Layer 3 of a small transformer language model trained on English Wikipedia (11 layers, counted from 0, width 128).
A neuron's activation on a vector x is SiLU(gate . x) times (in . x), where the dot is the dot product.
The model reads these tokens: " |" " D" "-" "1" "1" "6" " |" " " "1" "2" "." "8" "4" " |" "\n" "On" " Jim" " and" " Cher" "yl" "'" "s" " "

The vector x that enters this layer's MLP at each token. A number n stands for n times 0.042.
0 " |": 27 -12 28 18 -9 20 2 -12 64 -7 6 3 24 -50 20 -44 23 42 10 2 -5 24 20 13 57 -2 17 34 -36 -20 -8 1 -31 -2 -4 56 -16 -3 -1 -11 -47 -10 -9 28 33 -51 19 3 25 14 44 13 -7 18 11 24 15 -64 5 -5 -29 -40 -12 8 0 33 -35 -4 0 16 -2 14 10 -21 1 -15 22 10 -31 4 12 5 -25 -31 -37 -26 8 40 -23 18 4 13 -4 -30 23 -3 -2 19 8 9 -23 1 -22 27 -4 0 -42 -15 -11 18 -12 -12 -24 10 7 2 42 7 -13 -15 -67 -11 -3 -14 22 -10 -32 -8
1 " D": 20 -38 -3 -1 -7 25 -16 4 32 23 -28 11 24 -35 3 -27 9 32 1 17 14 23 22 17 16 10 -5 6 -50 -23 11 2 -26 -44 -6 11 25 4 -4 9 -61 -36 9 24 -39 -18 18 -36 26 28 -95 15 -2 34 -3 23 -8 -25 11 8 -25 -52 -11 22 17 20 -19 16 10 26 -30 40 -27 8 -29 -23 35 -13 13 17 2 15 -3 9 -27 22 -14 35 -3 4 -10 5 13 -8 22 -3 -46 19 11 12 -35 29 -14 19 -1 -6 2 26 -25 31 -13 -4 -30 -2 -11 31 50 34 2 1 -23 -29 -15 -21 6 -3 0 21
2 "-": 21 1 -12 -33 -45 9 -20 11 23 1 46 -11 44 -9 23 -25 4 1 26 -9 -13 -20 23 -24 9 4 -12 13 -6 -4 14 -7 -3 -26 -46 39 52 49 -1 4 -46 -40 23 22 17 -74 18 -16 27 -20 -56 9 22 -2 0 -8 -15 -38 21 3 28 -18 -20 -12 8 15 20 -16 9 -2 22 0 -31 -7 38 16 26 -77 25 -1 -1 3 -22 11 2 -6 -13 7 -18 26 -20 9 9 -5 20 -5 -31 8 -4 8 4 28 -13 19 22 23 -14 35 -20 49 -24 -12 9 29 -17 11 48 -39 -5 -29 -11 -8 -9 -22 23 -5 -2 -7
3 "1": 40 -4 -16 -7 -18 4 -5 13 34 38 31 -45 44 -30 -8 -42 34 25 19 16 11 -14 13 -24 -7 10 13 39 -33 1 0 -27 1 0 2 14 24 26 31 2 -50 -22 2 -23 20 -19 12 -32 -30 10 -85 34 -11 -15 -10 16 -4 7 16 12 5 4 -36 13 32 12 -5 -25 -21 12 17 9 -59 -13 -28 28 37 -45 -6 -12 7 0 -2 7 -5 -20 -18 8 23 37 -44 -3 9 6 6 6 21 37 21 1 -11 11 5 21 6 -28 1 3 -24 22 40 -4 7 37 14 9 11 -35 5 -48 -60 13 -2 -15 4 -5 -19 -9
4 "1": 62 -4 -10 -33 -24 9 3 20 7 33 13 -29 30 -35 -31 -54 40 32 25 21 20 -34 19 -19 -17 1 14 21 -19 -29 -3 -22 5 10 14 22 -19 19 22 4 -34 -12 10 15 7 -51 7 -3 -19 38 -62 25 -13 24 -30 32 6 -9 -3 14 -21 -2 -56 17 17 15 -7 -26 -21 24 27 10 -33 16 -49 17 46 -45 -5 -10 4 -3 23 -11 -8 -27 13 2 22 27 -19 26 6 6 -11 24 -7 29 7 8 -16 19 1 18 -3 -11 6 -7 -49 19 53 22 13 23 -9 9 3 -15 9 -20 -32 16 -17 -15 -2 1 -21 -44
5 "6": 40 -16 -4 -18 -9 26 21 13 -5 36 22 -21 15 -56 -30 -28 36 39 -7 5 4 -31 14 -5 -6 3 34 -12 -8 -29 -6 -8 15 10 16 38 -5 8 4 4 -29 -22 6 40 5 -56 13 3 0 27 -36 21 -17 53 -18 37 7 -16 -8 14 -21 -16 -54 5 23 13 -19 -30 -6 21 22 9 -12 28 -49 -1 37 -38 7 -6 4 -11 38 -41 -20 -23 19 8 18 21 -19 34 -8 10 -6 39 -54 6 -5 28 -22 30 1 -3 -23 -17 -21 6 -34 12 33 22 9 32 -31 15 13 -12 25 -8 -20 20 -35 -3 -2 10 -25 -48
6 " |": 37 -16 34 -2 -16 32 17 7 9 9 8 4 11 -40 9 -32 36 28 -23 7 11 -12 8 16 21 -1 25 1 -42 -25 -22 -6 -28 4 36 53 -4 5 6 -17 -36 -11 4 45 38 -44 10 14 36 27 10 7 2 24 9 8 12 -74 0 18 -43 -30 -12 17 -4 38 -22 2 4 27 19 24 -16 8 -13 -10 10 2 -7 -9 -9 -6 -9 -67 -52 -30 6 33 -25 7 11 25 -7 -3 21 20 -29 37 -12 28 -13 -2 -30 -17 -3 -3 -37 -4 8 35 -1 7 -28 12 -11 30 11 17 18 1 -65 -14 -14 -14 23 -17 -25 -33
7 " ": 21 -15 5 6 -20 25 -14 3 11 11 -6 14 41 -56 -10 -41 20 8 -1 -9 24 6 25 14 27 5 -5 -17 -28 -32 -6 -45 -11 -34 25 50 29 29 10 13 -9 -32 44 25 13 -38 24 -22 30 -8 -29 -2 -23 36 -11 11 19 -51 15 14 -10 -40 -13 -9 39 44 -32 -33 26 -1 -22 57 1 6 -23 -30 27 -20 7 -2 26 15 -4 -7 -62 -16 -5 11 -10 1 -26 -38 -8 11 28 30 -22 26 -13 8 9 32 -9 0 -4 -6 5 -4 3 48 -18 3 4 15 0 30 17 13 22 -36 -38 -20 16 -8 -10 -35 -8 -14
8 "1": 11 -5 1 4 -3 4 -29 -1 -7 23 3 -4 31 -34 5 -61 44 15 14 5 53 -4 29 -12 -3 24 7 14 -38 -37 -11 -16 21 -9 6 47 38 3 51 35 -35 -34 20 -10 19 -18 11 -31 5 13 -46 6 -15 4 -3 4 1 -18 26 43 -26 -26 -15 -10 61 19 -26 -11 3 8 -7 10 -25 -12 -44 13 52 -23 2 -22 3 -10 -12 21 -22 -18 -25 39 7 36 -33 -10 -8 20 11 23 17 36 8 -4 -11 14 -11 -15 -12 -22 -16 -20 -3 48 20 12 12 24 7 19 2 -25 7 -51 -64 -6 -8 -13 -8 -9 -5 -20
9 "2": 20 -30 13 -11 -11 7 -32 9 -26 18 -11 -5 35 -24 -9 -69 52 40 22 0 55 -14 23 -16 5 8 11 -14 -19 -39 -6 -11 17 1 14 54 -1 2 24 21 -7 -37 5 21 -5 -45 12 -11 12 33 -34 -3 -20 33 -16 21 10 -29 12 28 -19 -33 -36 0 48 4 -29 -10 -9 27 5 18 -9 30 -45 9 59 -35 9 -16 15 -6 16 3 -14 -25 -4 -7 32 28 -6 32 -6 9 4 22 -9 24 5 -18 -39 11 12 20 -18 5 -25 -8 -23 32 25 8 22 -3 -16 26 -9 -7 18 -27 -57 9 -16 -22 11 -19 -16 -41
10 ".": 37 -31 24 -9 -28 6 28 9 -23 25 -3 -11 20 -43 -7 -84 15 21 22 13 18 6 3 -14 11 -6 34 -25 -17 -15 -49 -25 17 -16 17 42 -12 -13 0 13 -18 -27 13 22 21 -37 18 -20 44 2 -19 1 17 27 35 37 43 -20 3 -2 -22 -58 -15 19 -3 7 -23 -19 2 -4 3 7 -33 10 -38 6 38 -30 20 -24 -4 2 -9 -14 1 -23 -2 30 -9 18 -24 31 23 -29 4 72 -14 43 -22 13 -11 3 -17 -4 24 20 12 -6 -4 20 3 38 20 4 -31 21 6 8 24 -7 -53 -8 -7 -13 -4 -20 -25 -11
11 "8": 29 -56 25 2 -9 19 10 5 11 22 -12 -14 15 -11 0 -34 18 38 13 28 19 15 42 0 23 17 26 -7 -10 -7 -3 -30 15 -8 17 50 34 -17 -16 -7 -3 -35 -6 13 -7 -62 11 -4 1 -12 -12 14 -14 19 -11 16 9 9 12 20 5 -27 -30 3 37 10 -12 -30 -34 8 1 3 -27 17 -64 35 27 -25 2 -17 3 1 24 -30 -30 -34 -21 38 30 5 -55 5 19 0 32 -11 -8 0 6 27 -16 25 -2 -13 -19 14 -16 3 -40 12 35 29 34 52 -20 29 -4 -1 5 -5 -72 -22 -18 -6 8 -14 -27 -42
12 "4": 35 -30 10 -17 -1 18 4 6 15 8 0 2 29 -42 -8 -38 10 41 -20 16 5 -3 39 13 -7 23 15 4 -20 -16 -3 -20 11 -2 5 46 17 -6 -15 -8 -13 -20 -3 27 7 -73 12 12 -19 6 -9 30 -26 37 -15 30 3 -16 -13 16 -14 1 -31 9 13 -2 -11 -31 -16 29 8 11 -18 41 -56 16 24 -28 23 -14 -8 -9 35 -28 -31 -31 -8 34 21 1 -50 19 2 -1 19 10 -46 -6 -2 66 10 16 2 -12 -25 21 -40 -4 -45 27 25 45 30 51 -11 22 -7 1 4 0 -18 -9 -39 -10 12 -6 -22 -44
13 " |": 28 0 25 -5 -10 35 13 -6 23 0 -19 10 23 -49 7 -39 31 36 -36 9 -6 -6 18 26 -3 23 9 13 -54 -20 -14 -4 -24 1 13 53 6 18 -10 2 -27 7 -14 41 41 -47 4 21 5 16 4 27 -12 15 16 10 9 -55 -19 2 -30 -12 -12 24 -28 25 -1 16 -8 44 11 26 -23 24 -19 -8 2 5 5 -6 -14 -12 -2 -63 -59 -24 -9 44 -12 -2 -12 20 12 -9 23 12 -28 6 -22 49 26 11 -38 -31 -14 1 -33 1 -12 41 -12 32 -16 23 -8 34 -11 24 -8 9 -46 -16 -23 -21 32 -8 -6 -24
14 "\n": 30 4 9 17 -15 14 9 4 25 -4 -5 -5 57 -21 5 -19 32 57 27 5 -20 25 22 17 29 8 7 -5 -46 -55 -14 -7 -48 -12 1 66 17 13 -11 -1 -39 -24 -4 14 36 -51 -10 -50 22 -4 6 -8 -52 41 9 17 1 -28 -37 6 -32 -32 20 3 -12 9 -31 10 5 -4 -12 -9 -1 21 -26 12 35 -8 -13 27 2 -28 -26 11 -50 -2 -26 42 -19 32 2 2 -2 2 4 12 -57 -4 13 -7 9 -13 -3 19 14 8 -3 -3 0 11 32 28 5 20 7 16 37 15 13 4 -49 -15 12 -37 -19 -7 -2 -13
15 "On": 33 14 -17 28 -12 -19 19 -44 29 -5 -2 10 21 -8 53 -12 -3 61 18 -3 -2 10 2 17 28 26 25 13 -8 -55 15 20 -3 -2 33 33 17 -34 -7 16 -37 -10 -29 4 -26 -33 42 3 -6 8 -16 36 -8 3 5 15 39 -22 5 -65 -28 -41 -15 33 25 46 -17 10 22 42 -25 7 -30 6 9 -30 6 17 13 8 44 -33 3 -12 -17 -22 -4 -4 -24 17 10 -22 -15 19 -10 1 -31 5 -4 3 -53 -22 -2 -24 8 5 -15 16 -7 28 10 5 24 -6 -6 28 -3 2 31 18 -44 -21 -14 -24 -3 -31 -42 -34
16 " Jim": 8 -5 -31 9 -7 20 -5 2 27 -21 26 -11 50 -16 6 -20 -31 17 -23 22 23 17 25 14 -4 -7 12 21 -25 -3 10 -24 -38 -20 -3 27 1 -11 -18 -6 -38 -34 -8 28 -47 -37 44 -28 3 16 -22 17 30 33 35 35 22 2 0 40 -18 -40 -5 -25 3 7 -44 4 23 22 -41 57 -35 -16 -1 -15 18 -25 -12 20 8 -22 13 -13 -9 -22 -42 18 9 24 -1 -16 14 5 38 20 -41 25 -11 15 -28 -23 -4 7 24 7 -5 45 -40 22 35 26 -12 -2 -30 26 17 -13 21 3 -56 -27 -1 3 -25 24 -7 27
17 " and": 32 -21 21 32 -8 -5 6 11 16 0 20 -28 3 4 12 0 -33 45 9 7 -6 -5 40 -32 42 5 6 -19 -10 -14 4 -45 -12 -11 -23 45 32 -13 -23 -21 -27 -19 -22 -7 55 -43 20 -44 -16 -32 -31 53 29 -5 -27 5 12 -8 0 10 -22 -24 8 42 31 35 -45 6 -8 20 -28 16 -24 -27 4 25 16 -35 52 31 -11 -34 16 -22 -7 -43 7 -3 -26 -16 -10 1 22 -2 7 35 -10 8 -33 46 -18 2 -8 3 2 -5 1 6 -3 14 16 -15 -9 28 -6 42 40 8 25 -10 -35 -33 23 -17 12 -28 -12 15
18 " Cher": 20 -35 1 16 7 19 -1 -35 38 -7 -9 -13 8 -8 30 -16 -35 18 -8 18 21 -31 22 3 14 11 24 4 -25 -11 30 -18 -9 -11 21 21 0 -4 -5 21 -71 -26 -33 10 -52 -24 14 -58 16 7 -57 45 -13 30 19 7 9 -11 -22 41 -31 -24 -17 -19 -2 43 -36 22 -7 13 -10 12 -48 33 -3 -29 -8 -4 16 1 11 22 19 -4 -16 2 -34 18 9 6 -15 -39 12 5 5 -14 -30 43 -41 28 12 -4 21 10 12 25 30 42 -17 22 -9 36 23 -19 1 12 47 -11 2 -6 -22 -52 -1 26 -4 1 8 10
19 "yl": 9 -73 4 27 0 -1 -19 -15 41 14 35 -11 49 -21 28 -41 -22 37 9 18 -25 0 53 13 -2 7 20 8 -34 25 -5 -6 -19 29 -8 0 19 -16 0 4 -31 -25 -21 -19 -28 -12 -20 18 -13 0 -20 58 2 30 26 24 5 -19 3 50 -38 -13 -13 -28 20 4 -50 -1 24 -1 3 -1 -33 -3 -40 -12 -16 -36 3 23 8 10 5 -5 -32 21 -24 -1 1 -29 -33 -4 1 18 4 -4 -26 28 -22 29 -12 3 2 12 -9 22 -6 52 -37 7 30 15 9 -9 -21 -2 17 -53 29 19 -6 -30 15 39 31 21 11 -27
20 "'": 34 -29 -11 15 -40 8 21 8 0 35 26 -16 41 -15 59 -43 -1 38 7 36 -10 -11 55 9 -1 -4 15 -22 -16 -2 -24 -34 -47 -19 -14 -12 15 30 -5 -5 -18 12 -11 49 13 -28 12 12 -10 11 -6 28 47 24 4 18 17 -14 -36 -34 -24 2 -44 4 20 19 -3 -18 11 22 -28 15 11 31 -24 0 19 -15 8 -3 7 -11 41 -11 -1 -15 -10 10 -15 -27 -55 -7 22 5 20 12 -67 13 -37 44 -32 -2 -15 -2 -21 -20 -51 27 -12 13 29 13 -7 -11 -18 7 20 -20 30 12 13 -34 14 5 5 -9 -25 9
21 "s": 12 -24 5 -5 -17 -6 -4 -12 13 14 -15 -4 46 -19 57 -19 14 21 32 -6 1 21 41 20 30 42 10 -19 -16 -19 -18 -7 -40 11 11 -7 11 12 -30 -28 -12 -3 -11 7 62 -15 12 -23 -22 20 27 51 19 22 -9 10 -23 -5 -28 -20 -56 -23 -33 10 -7 20 -32 -13 2 5 -38 31 -34 4 -18 4 52 -2 55 -2 -12 1 -9 -19 3 -16 14 18 14 32 -44 4 5 7 -7 22 -24 51 -39 29 -30 14 -28 -30 -33 -23 -28 18 12 30 32 -12 -23 8 -1 4 5 22 4 27 -18 -55 5 -6 -13 -9 14 -9
22 " ": 25 -31 -21 13 -21 23 -13 -15 26 2 -2 3 57 -49 -3 -37 2 19 -21 -19 24 2 -5 29 41 9 -20 -23 -31 -20 -1 -56 -14 -39 22 33 14 43 1 -2 -26 -25 34 2 37 -30 20 -12 3 4 2 21 -17 43 -6 19 12 -33 1 7 -5 -18 -28 -12 15 19 -2 -32 25 -10 -38 59 -2 -9 -12 -40 38 -30 8 -2 27 9 -12 -5 -33 -16 2 -1 -19 14 -36 -41 0 8 13 33 -2 21 -9 6 25 67 -15 -8 -19 -3 -14 -11 20 45 4 14 5 -14 12 46 25 2 20 -39 -16 -38 13 8 -8 -13 -7 16

Each question shows the input weights of one neuron of the MLP. A number n stands for n times 0.0083.

n14 gate: 11 -21 -33 -28 52 -16 -4 5 14 -5 38 16 26 -23 21 32 7 2 3 28 -16 -24 7 -9 -22 -7 -3 -15 17 -13 -22 -18 13 -1 21 -2 -14 -43 3 -3 -20 0 -8 29 -6 18 -3 3 27 -13 -11 -27 -31 2 -11 1 -5 -22 -5 14 41 -9 -23 -20 -14 -14 3 -5 -2 4 -7 14 -1 10 -9 -37 7 -5 -4 -21 -10 22 -3 -15 16 11 -17 6 -10 3 36 5 -7 37 8 -1 -8 6 -3 -2 11 28 30 -3 16 9 17 -25 -10 -13 4 -7 -8 -9 20 6 -37 -13 -1 -4 4 -1 -9 -36 -13 -15 16 -7
n14 in: 14 -29 -27 -19 32 -13 16 -1 -19 -40 16 48 29 -15 1 8 6 9 -12 29 -21 -16 -15 -41 -5 -17 12 -26 5 0 9 -16 6 4 19 15 -27 -9 5 -13 9 -13 4 17 -5 8 6 -7 5 -5 -1 -23 -37 16 -26 -13 7 34 -16 3 7 -20 8 -26 -9 6 -19 -6 8 0 4 -9 -43 16 1 -3 22 -14 -26 -2 2 39 10 -18 34 18 -7 4 -13 7 32 -12 -10 41 8 -2 -7 -22 11 33 8 18 26 1 27 -3 11 -1 -10 -14 -18 -10 -29 -3 10 15 -13 18 -16 -36 15 3 10 -15 -23 38 4 -14
It fires most on token 5 "6"

n145 gate: -16 54 -13 -50 5 -6 0 17 -4 -33 36 -16 -6 27 -42 -1 11 1 19 18 -23 -11 9 30 -5 18 -22 4 28 4 19 5 -14 28 2 -2 11 -10 26 4 3 7 8 -3 1 -6 11 -25 -1 -32 -6 -21 10 32 -14 -22 18 -12 -18 -19 -36 16 7 -3 4 25 -11 -1 41 -26 -34 -28 -11 -3 27 1 30 -16 -21 -15 -2 -61 -18 21 4 35 -15 -22 9 -14 15 42 -1 5 15 -12 -16 -15 -24 6 -4 -13 6 21 -25 -1 -19 -3 -9 56 -8 22 -8 3 -5 17 11 19 -1 -11 9 37 0 0 4 24 -31 38
n145 in: -5 9 -21 -11 -15 -22 -8 -23 4 12 -22 15 38 -7 25 30 2 8 -8 -16 12 -42 -6 10 3 -12 22 30 -2 -14 -11 -6 -39 -19 -26 1 6 12 -24 -13 -11 -21 15 0 -9 10 14 1 7 -8 -12 14 12 -15 1 20 -13 -23 4 -12 35 -31 -41 -9 18 -17 53 13 -26 -50 2 8 -3 -14 -9 29 4 -10 30 -13 -23 2 -20 -58 -5 -11 42 -14 -2 -6 29 -7 8 13 -31 2 18 -14 0 -16 3 -1 -21 -37 6 1 19 -13 -20 6 29 27 34 6 37 -16 -6 22 5 12 20 -19 12 13 4 2 -7 -39
On which token does it fire most, and how strongly? 2 "-", at about 5.7

n236 gate: -7 11 28 24 13 9 22 -17 -14 12 28 7 15 3 28 -3 26 5 17 60 25 24 -9 -20 -23 -47 -17 -23 -17 43 -18 -18 29 -34 -36 -36 -5 7 13 -29 -24 15 -13 7 26 -6 7 16 -12 26 5 18 -1 10 -19 -1 8 -5 12 -29 -6 7 -15 -19 19 28 37 1 -6 -42 40 4 5 -54 9 -2 8 -24 8 -38 -17 14 7 6 23 61 -6 11 17 -18 -31 11 19 -26 -17 14 -15 5 -6 -6 0 -1 -28 -26 -1 7 -4 -2 74 4 23 1 -24 -14 4 13 2 1 0 -7 -13 -4 3 5 3 18 22 14
n236 in: 15 -23 -11 -11 -10 12 47 -27 1 26 -15 -2 13 -4 3 24 -23 -1 -42 -27 28 20 -2 11 14 -24 -23 -3 -13 10 10 -18 5 13 -25 -6 -4 11 21 -9 -3 22 9 -19 -31 12 16 -14 17 -6 -24 40 22 1 9 17 -8 8 -23 24 30 -13 -32 25 11 -41 1 3 -45 37 20 -13 -20 -1 -4 24 37 -1 -45 -5 34 -12 3 -9 -10 -5 -31 2 -31 -8 21 -6 -7 -16 23 -27 -4 0 3 34 6 22 -44 11 25 -18 0 14 -9 12 -4 -34 -10 1 6 3 -15 28 55 8 24 3 -18 17 -35 -24 14 -10
It fires most on token 20 "'"

n193 gate: -18 23 5 9 -2 10 -14 11 19 -12 -13 -18 -16 2 -4 -6 4 -2 17 -17 -17 -1 5 20 -25 -18 0 -18 5 2 -31 4 -10 -20 -9 11 15 2 -15 18 -1 1 -1 -1 11 -39 20 25 -5 -31 -36 2 4 -44 -7 -16 -8 -29 -11 -23 34 7 -10 -8 -17 -4 -9 -15 1 3 36 -60 -6 -14 4 -7 26 -8 2 -1 36 -15 70 22 9 -26 -3 5 31 12 23 -7 7 -11 26 6 -8 -9 -2 -18 -7 11 -37 7 5 -1 12 -7 -14 13 13 -17 -30 52 1 -40 12 -18 -5 -7 20 21 4 -27 -6 -28 38 -2
n193 in: -1 7 -3 8 27 10 34 20 17 21 -9 11 -23 0 -20 -13 -13 -1 7 10 -8 -50 39 -2 -19 6 -6 -12 1 7 14 18 -3 -2 -6 6 18 -7 -8 37 -19 -32 -1 10 -22 9 8 24 21 -25 -20 -17 1 -11 27 -17 19 -22 24 -32 39 -6 21 -9 -34 19 26 -19 -2 16 12 -34 12 5 -15 -31 -3 -9 -11 37 11 -21 24 2 0 -5 -15 6 -30 11 19 -5 7 -4 21 1 17 -5 15 2 5 -28 1 -28 -43 -3 -48 25 6 -20 -10 20 -9 2 2 -9 3 -11 -17 11 -12 -1 18 -10 3 15 12 -11
It fires most on token 2 "-"

n139 gate: -14 19 -48 -24 -22 -5 7 4 27 -16 -1 -23 -12 -27 20 -24 -53 28 6 -19 19 2 -25 12 29 -3 3 1 -12 30 -8 18 15 0 -2 -13 -22 20 7 11 -6 12 -33 -7 9 -18 5 10 -32 8 -31 14 5 5 20 0 -40 59 4 -4 -11 -9 -12 -23 3 14 -5 -5 2 -22 0 9 13 -7 9 29 1 -8 18 2 14 -16 -7 -22 53 -3 22 -15 14 16 14 -30 -6 -11 14 17 -13 19 8 7 -13 -35 17 16 -22 13 18 2 -2 -20 -32 -34 -27 -36 8 29 -7 24 -34 -14 35 -12 1 -40 9 14 -6 14
n139 in: -22 -8 -16 -14 -25 -15 8 -45 -49 2 -1 -3 -15 20 9 -24 -19 34 -44 9 -15 -23 -23 38 -2 17 17 -9 -43 -23 -15 -9 7 3 2 13 0 13 2 21 4 5 -21 -18 10 14 -15 -9 -55 34 -20 6 -12 1 -3 1 -10 30 40 -31 -19 8 1 -19 21 2 26 16 -6 11 -35 -13 1 42 -14 -12 -12 -27 8 38 -1 42 17 -22 12 -10 5 -35 19 14 7 -9 48 45 18 8 -15 -34 29 -16 14 1 25 -20 -13 23 35 23 17 -1 12 1 -19 41 2 25 7 43 -29 -9 -1 8 12 -12 -13 -22 0 -3
It fires most on token 0 " |"

n152 gate: 4 16 8 -1 -16 -7 -10 -5 -2 8 27 1 24 -1 -12 -1 -30 -7 -10 -11 17 5 -2 -25 -2 -13 -13 17 -1 17 43 -14 -3 -29 6 2 -10 -18 -20 -5 16 5 4 -10 0 9 16 -15 -38 -47 -1 -1 28 22 -10 2 -19 32 44 -33 -21 8 3 -28 6 -35 8 26 -2 20 5 19 -3 -1 -25 -13 -5 -4 4 -2 6 -16 -3 -1 -38 2 -18 -53 16 3 -19 -1 -12 -22 -10 16 21 5 17 -7 11 30 -20 -47 -27 -30 34 8 31 -59 -21 -2 12 19 17 11 24 30 0 7 -20 -29 4 14 18 -35 -23 -5
n152 in: -17 -4 -14 -31 18 -31 11 -18 20 -27 21 2 -4 14 -14 2 -2 18 25 4 -26 -19 -23 -9 28 14 33 6 -16 -6 -13 4 -39 -8 -19 9 -35 -7 17 4 0 21 -1 8 -43 -8 -19 -8 55 -20 6 4 -11 5 8 1 9 9 -10 32 20 -2 13 8 21 -2 20 27 6 -25 -1 17 8 -4 1 8 20 7 5 -17 -16 17 -27 4 -8 -2 -1 -7 -7 12 -43 -15 -10 12 23 26 -12 -4 -6 8 7 15 13 -13 29 18 10 -13 -21 -8 -6 11 5 0 -19 4 -4 -11 14 -30 12 -6 -28 -8 36 10 -41 26
On which token does it fire most, and how strongly? 22 " ", at about 1.3

n59 gate: 6 13 11 20 -1 1 -12 -25 -17 -28 -23 -20 -6 20 7 25 -4 -10 10 0 -28 17 23 13 -2 -17 -7 -28 -7 -18 -5 26 -15 -5 -20 -5 -12 -22 22 -3 17 -18 19 5 1 -3 24 -12 -42 -20 7 1 -15 -40 -1 4 3 -1 23 -2 34 -13 7 40 15 0 -13 31 -51 4 -19 11 -3 -19 13 -4 3 3 -22 3 -13 -26 8 -10 5 -6 -21 -7 -3 18 13 9 15 -25 -2 4 4 16 21 11 6 9 13 17 -34 -15 5 -28 -2 -13 7 -9 -29 -6 -27 3 14 -5 0 -22 -6 -17 44 10 33 -11 6 -24
n59 in: 23 15 10 15 15 3 -6 -21 -22 -4 -35 13 4 18 -2 16 -13 -20 17 10 13 7 -24 -12 16 11 22 -51 10 -5 24 3 -11 5 6 18 -9 8 12 -9 6 17 -13 -1 -34 -7 6 1 -1 -14 14 -36 -5 5 -11 24 -3 5 -6 12 -20 4 36 21 26 7 -20 -14 40 12 8 -18 -18 11 -4 16 5 19 -5 12 16 -28 29 -17 1 -39 -6 23 6 -25 0 -4 33 -18 7 10 20 42 -48 -10 -17 -16 16 18 21 -12 2 -18 28 -29 -27 -32 -2 23 11 -3 18 -34 5 11 9 23 38 19 14 -2 8 13
It fires most on token 17 " and"

n1 gate: 10 2 -3 1 -9 -27 -6 -11 -32 17 9 17 -4 -38 13 -9 -12 -24 11 -16 11 2 8 -7 -15 -42 4 1 20 -6 -25 4 42 -16 20 10 -16 -6 -5 -1 32 -13 -15 4 -20 20 -47 12 29 5 -25 -25 19 6 -14 13 11 13 22 -22 -14 16 12 50 -30 -14 -16 -11 33 18 5 -2 14 12 -8 -24 -16 -5 -11 10 1 -7 -15 2 10 -16 7 13 -21 -21 -18 11 18 -33 12 15 -13 2 -13 19 -17 -3 1 34 6 -6 -2 -45 36 -25 -2 -16 -14 10 -4 3 9 44 13 27 -9 -9 12 -7 1 8 27 -34
n1 in: 35 26 -5 20 3 -1 22 10 4 -11 17 10 -7 -36 2 -19 -23 -14 -8 -48 -17 -21 4 6 -13 1 5 -15 0 22 -10 22 17 15 17 -18 20 -18 -20 -3 12 7 2 12 -16 2 10 17 -21 2 -56 5 10 16 -17 -10 0 -6 21 -25 -12 -35 -9 3 -13 -9 -9 -13 7 -34 9 -2 6 -22 -6 -30 -2 -4 -11 9 34 26 -10 7 39 -16 -4 -18 24 34 38 7 27 5 -7 6 -21 -13 1 8 -11 -1 15 20 66 -23 7 12 -4 -9 -30 1 1 -5 -29 25 -9 38 6 10 5 12 -9 -22 -3 1 19 -49
It fires most on token 10 "."

n204 gate: -29 -14 15 -12 -9 -10 -19 5 13 -17 4 -9 -23 -5 16 24 7 1 4 -17 15 -16 3 18 -1 -11 4 -36 -12 -26 -19 7 -13 -18 -6 64 13 -5 -28 31 17 -5 -36 -16 14 46 3 -16 26 12 0 -3 -3 -10 -15 26 -18 -12 9 23 1 24 -21 21 -6 17 -31 -14 14 9 -6 2 10 -14 46 -12 -9 28 -41 -18 21 -6 1 12 25 -19 19 -34 10 -30 -1 1 -11 -5 -24 -17 -3 -15 -18 7 12 -17 34 -28 -13 15 43 25 -24 17 -6 42 -27 -22 -11 23 8 22 2 58 72 31 -18 -1 -13 44 -18 -1
n204 in: 42 -26 11 8 -5 19 1 -3 20 20 -21 -13 -18 10 12 1 -16 18 -45 7 25 1 -6 -41 -11 3 -40 29 24 -1 -51 48 20 6 17 8 3 -4 7 -17 -13 -15 -7 -4 25 35 -35 56 -32 3 -13 17 4 14 46 -16 20 -25 -8 -14 12 -2 -24 3 19 -23 -1 9 -9 -2 -29 24 1 22 -9 19 3 17 -36 19 -5 31 -15 27 -2 -27 34 -4 15 36 -22 -4 -20 13 10 1 -26 -9 2 8 3 -6 -9 37 -23 -11 8 -8 1 -17 18 11 21 18 3 35 13 12 -43 -15 9 -20 25 -2 38 10 11 -1
On which token does it fire most, and how strongly? 16 " Jim", at about 0.34

n144 gate: -4 -13 28 5 -13 -19 43 -5 20 10 22 15 -23 9 -25 22 5 7 4 -26 -7 28 4 26 -2 -15 -51 -5 14 28 11 -14 -11 -3 6 -28 40 4 -5 26 -11 -4 2 0 17 11 -23 -16 38 38 28 -3 22 8 -49 0 -16 -7 -10 -25 3 38 -14 -10 -48 -13 -2 -19 -10 -31 22 3 -24 27 -8 13 12 -14 8 -9 -27 8 -17 50 34 14 2 0 -18 -4 10 13 -1 -5 -13 -11 15 -4 17 3 -48 25 27 -19 -9 1 -7 -7 22 26 2 -14 -5 20 -15 12 28 -8 -7 1 -27 -5 -8 -14 12 -35 23 -5
n144 in: 11 36 -45 13 2 -23 -28 -27 8 -23 7 -17 -31 4 -26 -31 -25 37 -9 12 -34 16 -20 8 4 24 22 -12 5 22 17 17 -21 -10 17 5 -3 21 -17 3 -1 12 -3 26 10 1 -18 3 17 -7 2 -10 1 21 18 -34 49 7 -19 25 -28 2 -2 3 -2 -13 -7 14 3 -19 4 32 -5 13 -12 -26 32 -38 3 9 -21 -1 0 -4 11 -8 -2 -8 7 21 3 28 3 -17 -35 7 27 19 33 -29 26 -14 -2 2 -66 12 5 -4 3 -1 -25 -32 -50 8 -10 35 -11 -16 12 1 4 4 -25 20 -48 -1 50 1
On which token does it fire most, and how strongly? 21 "s", at about 1.7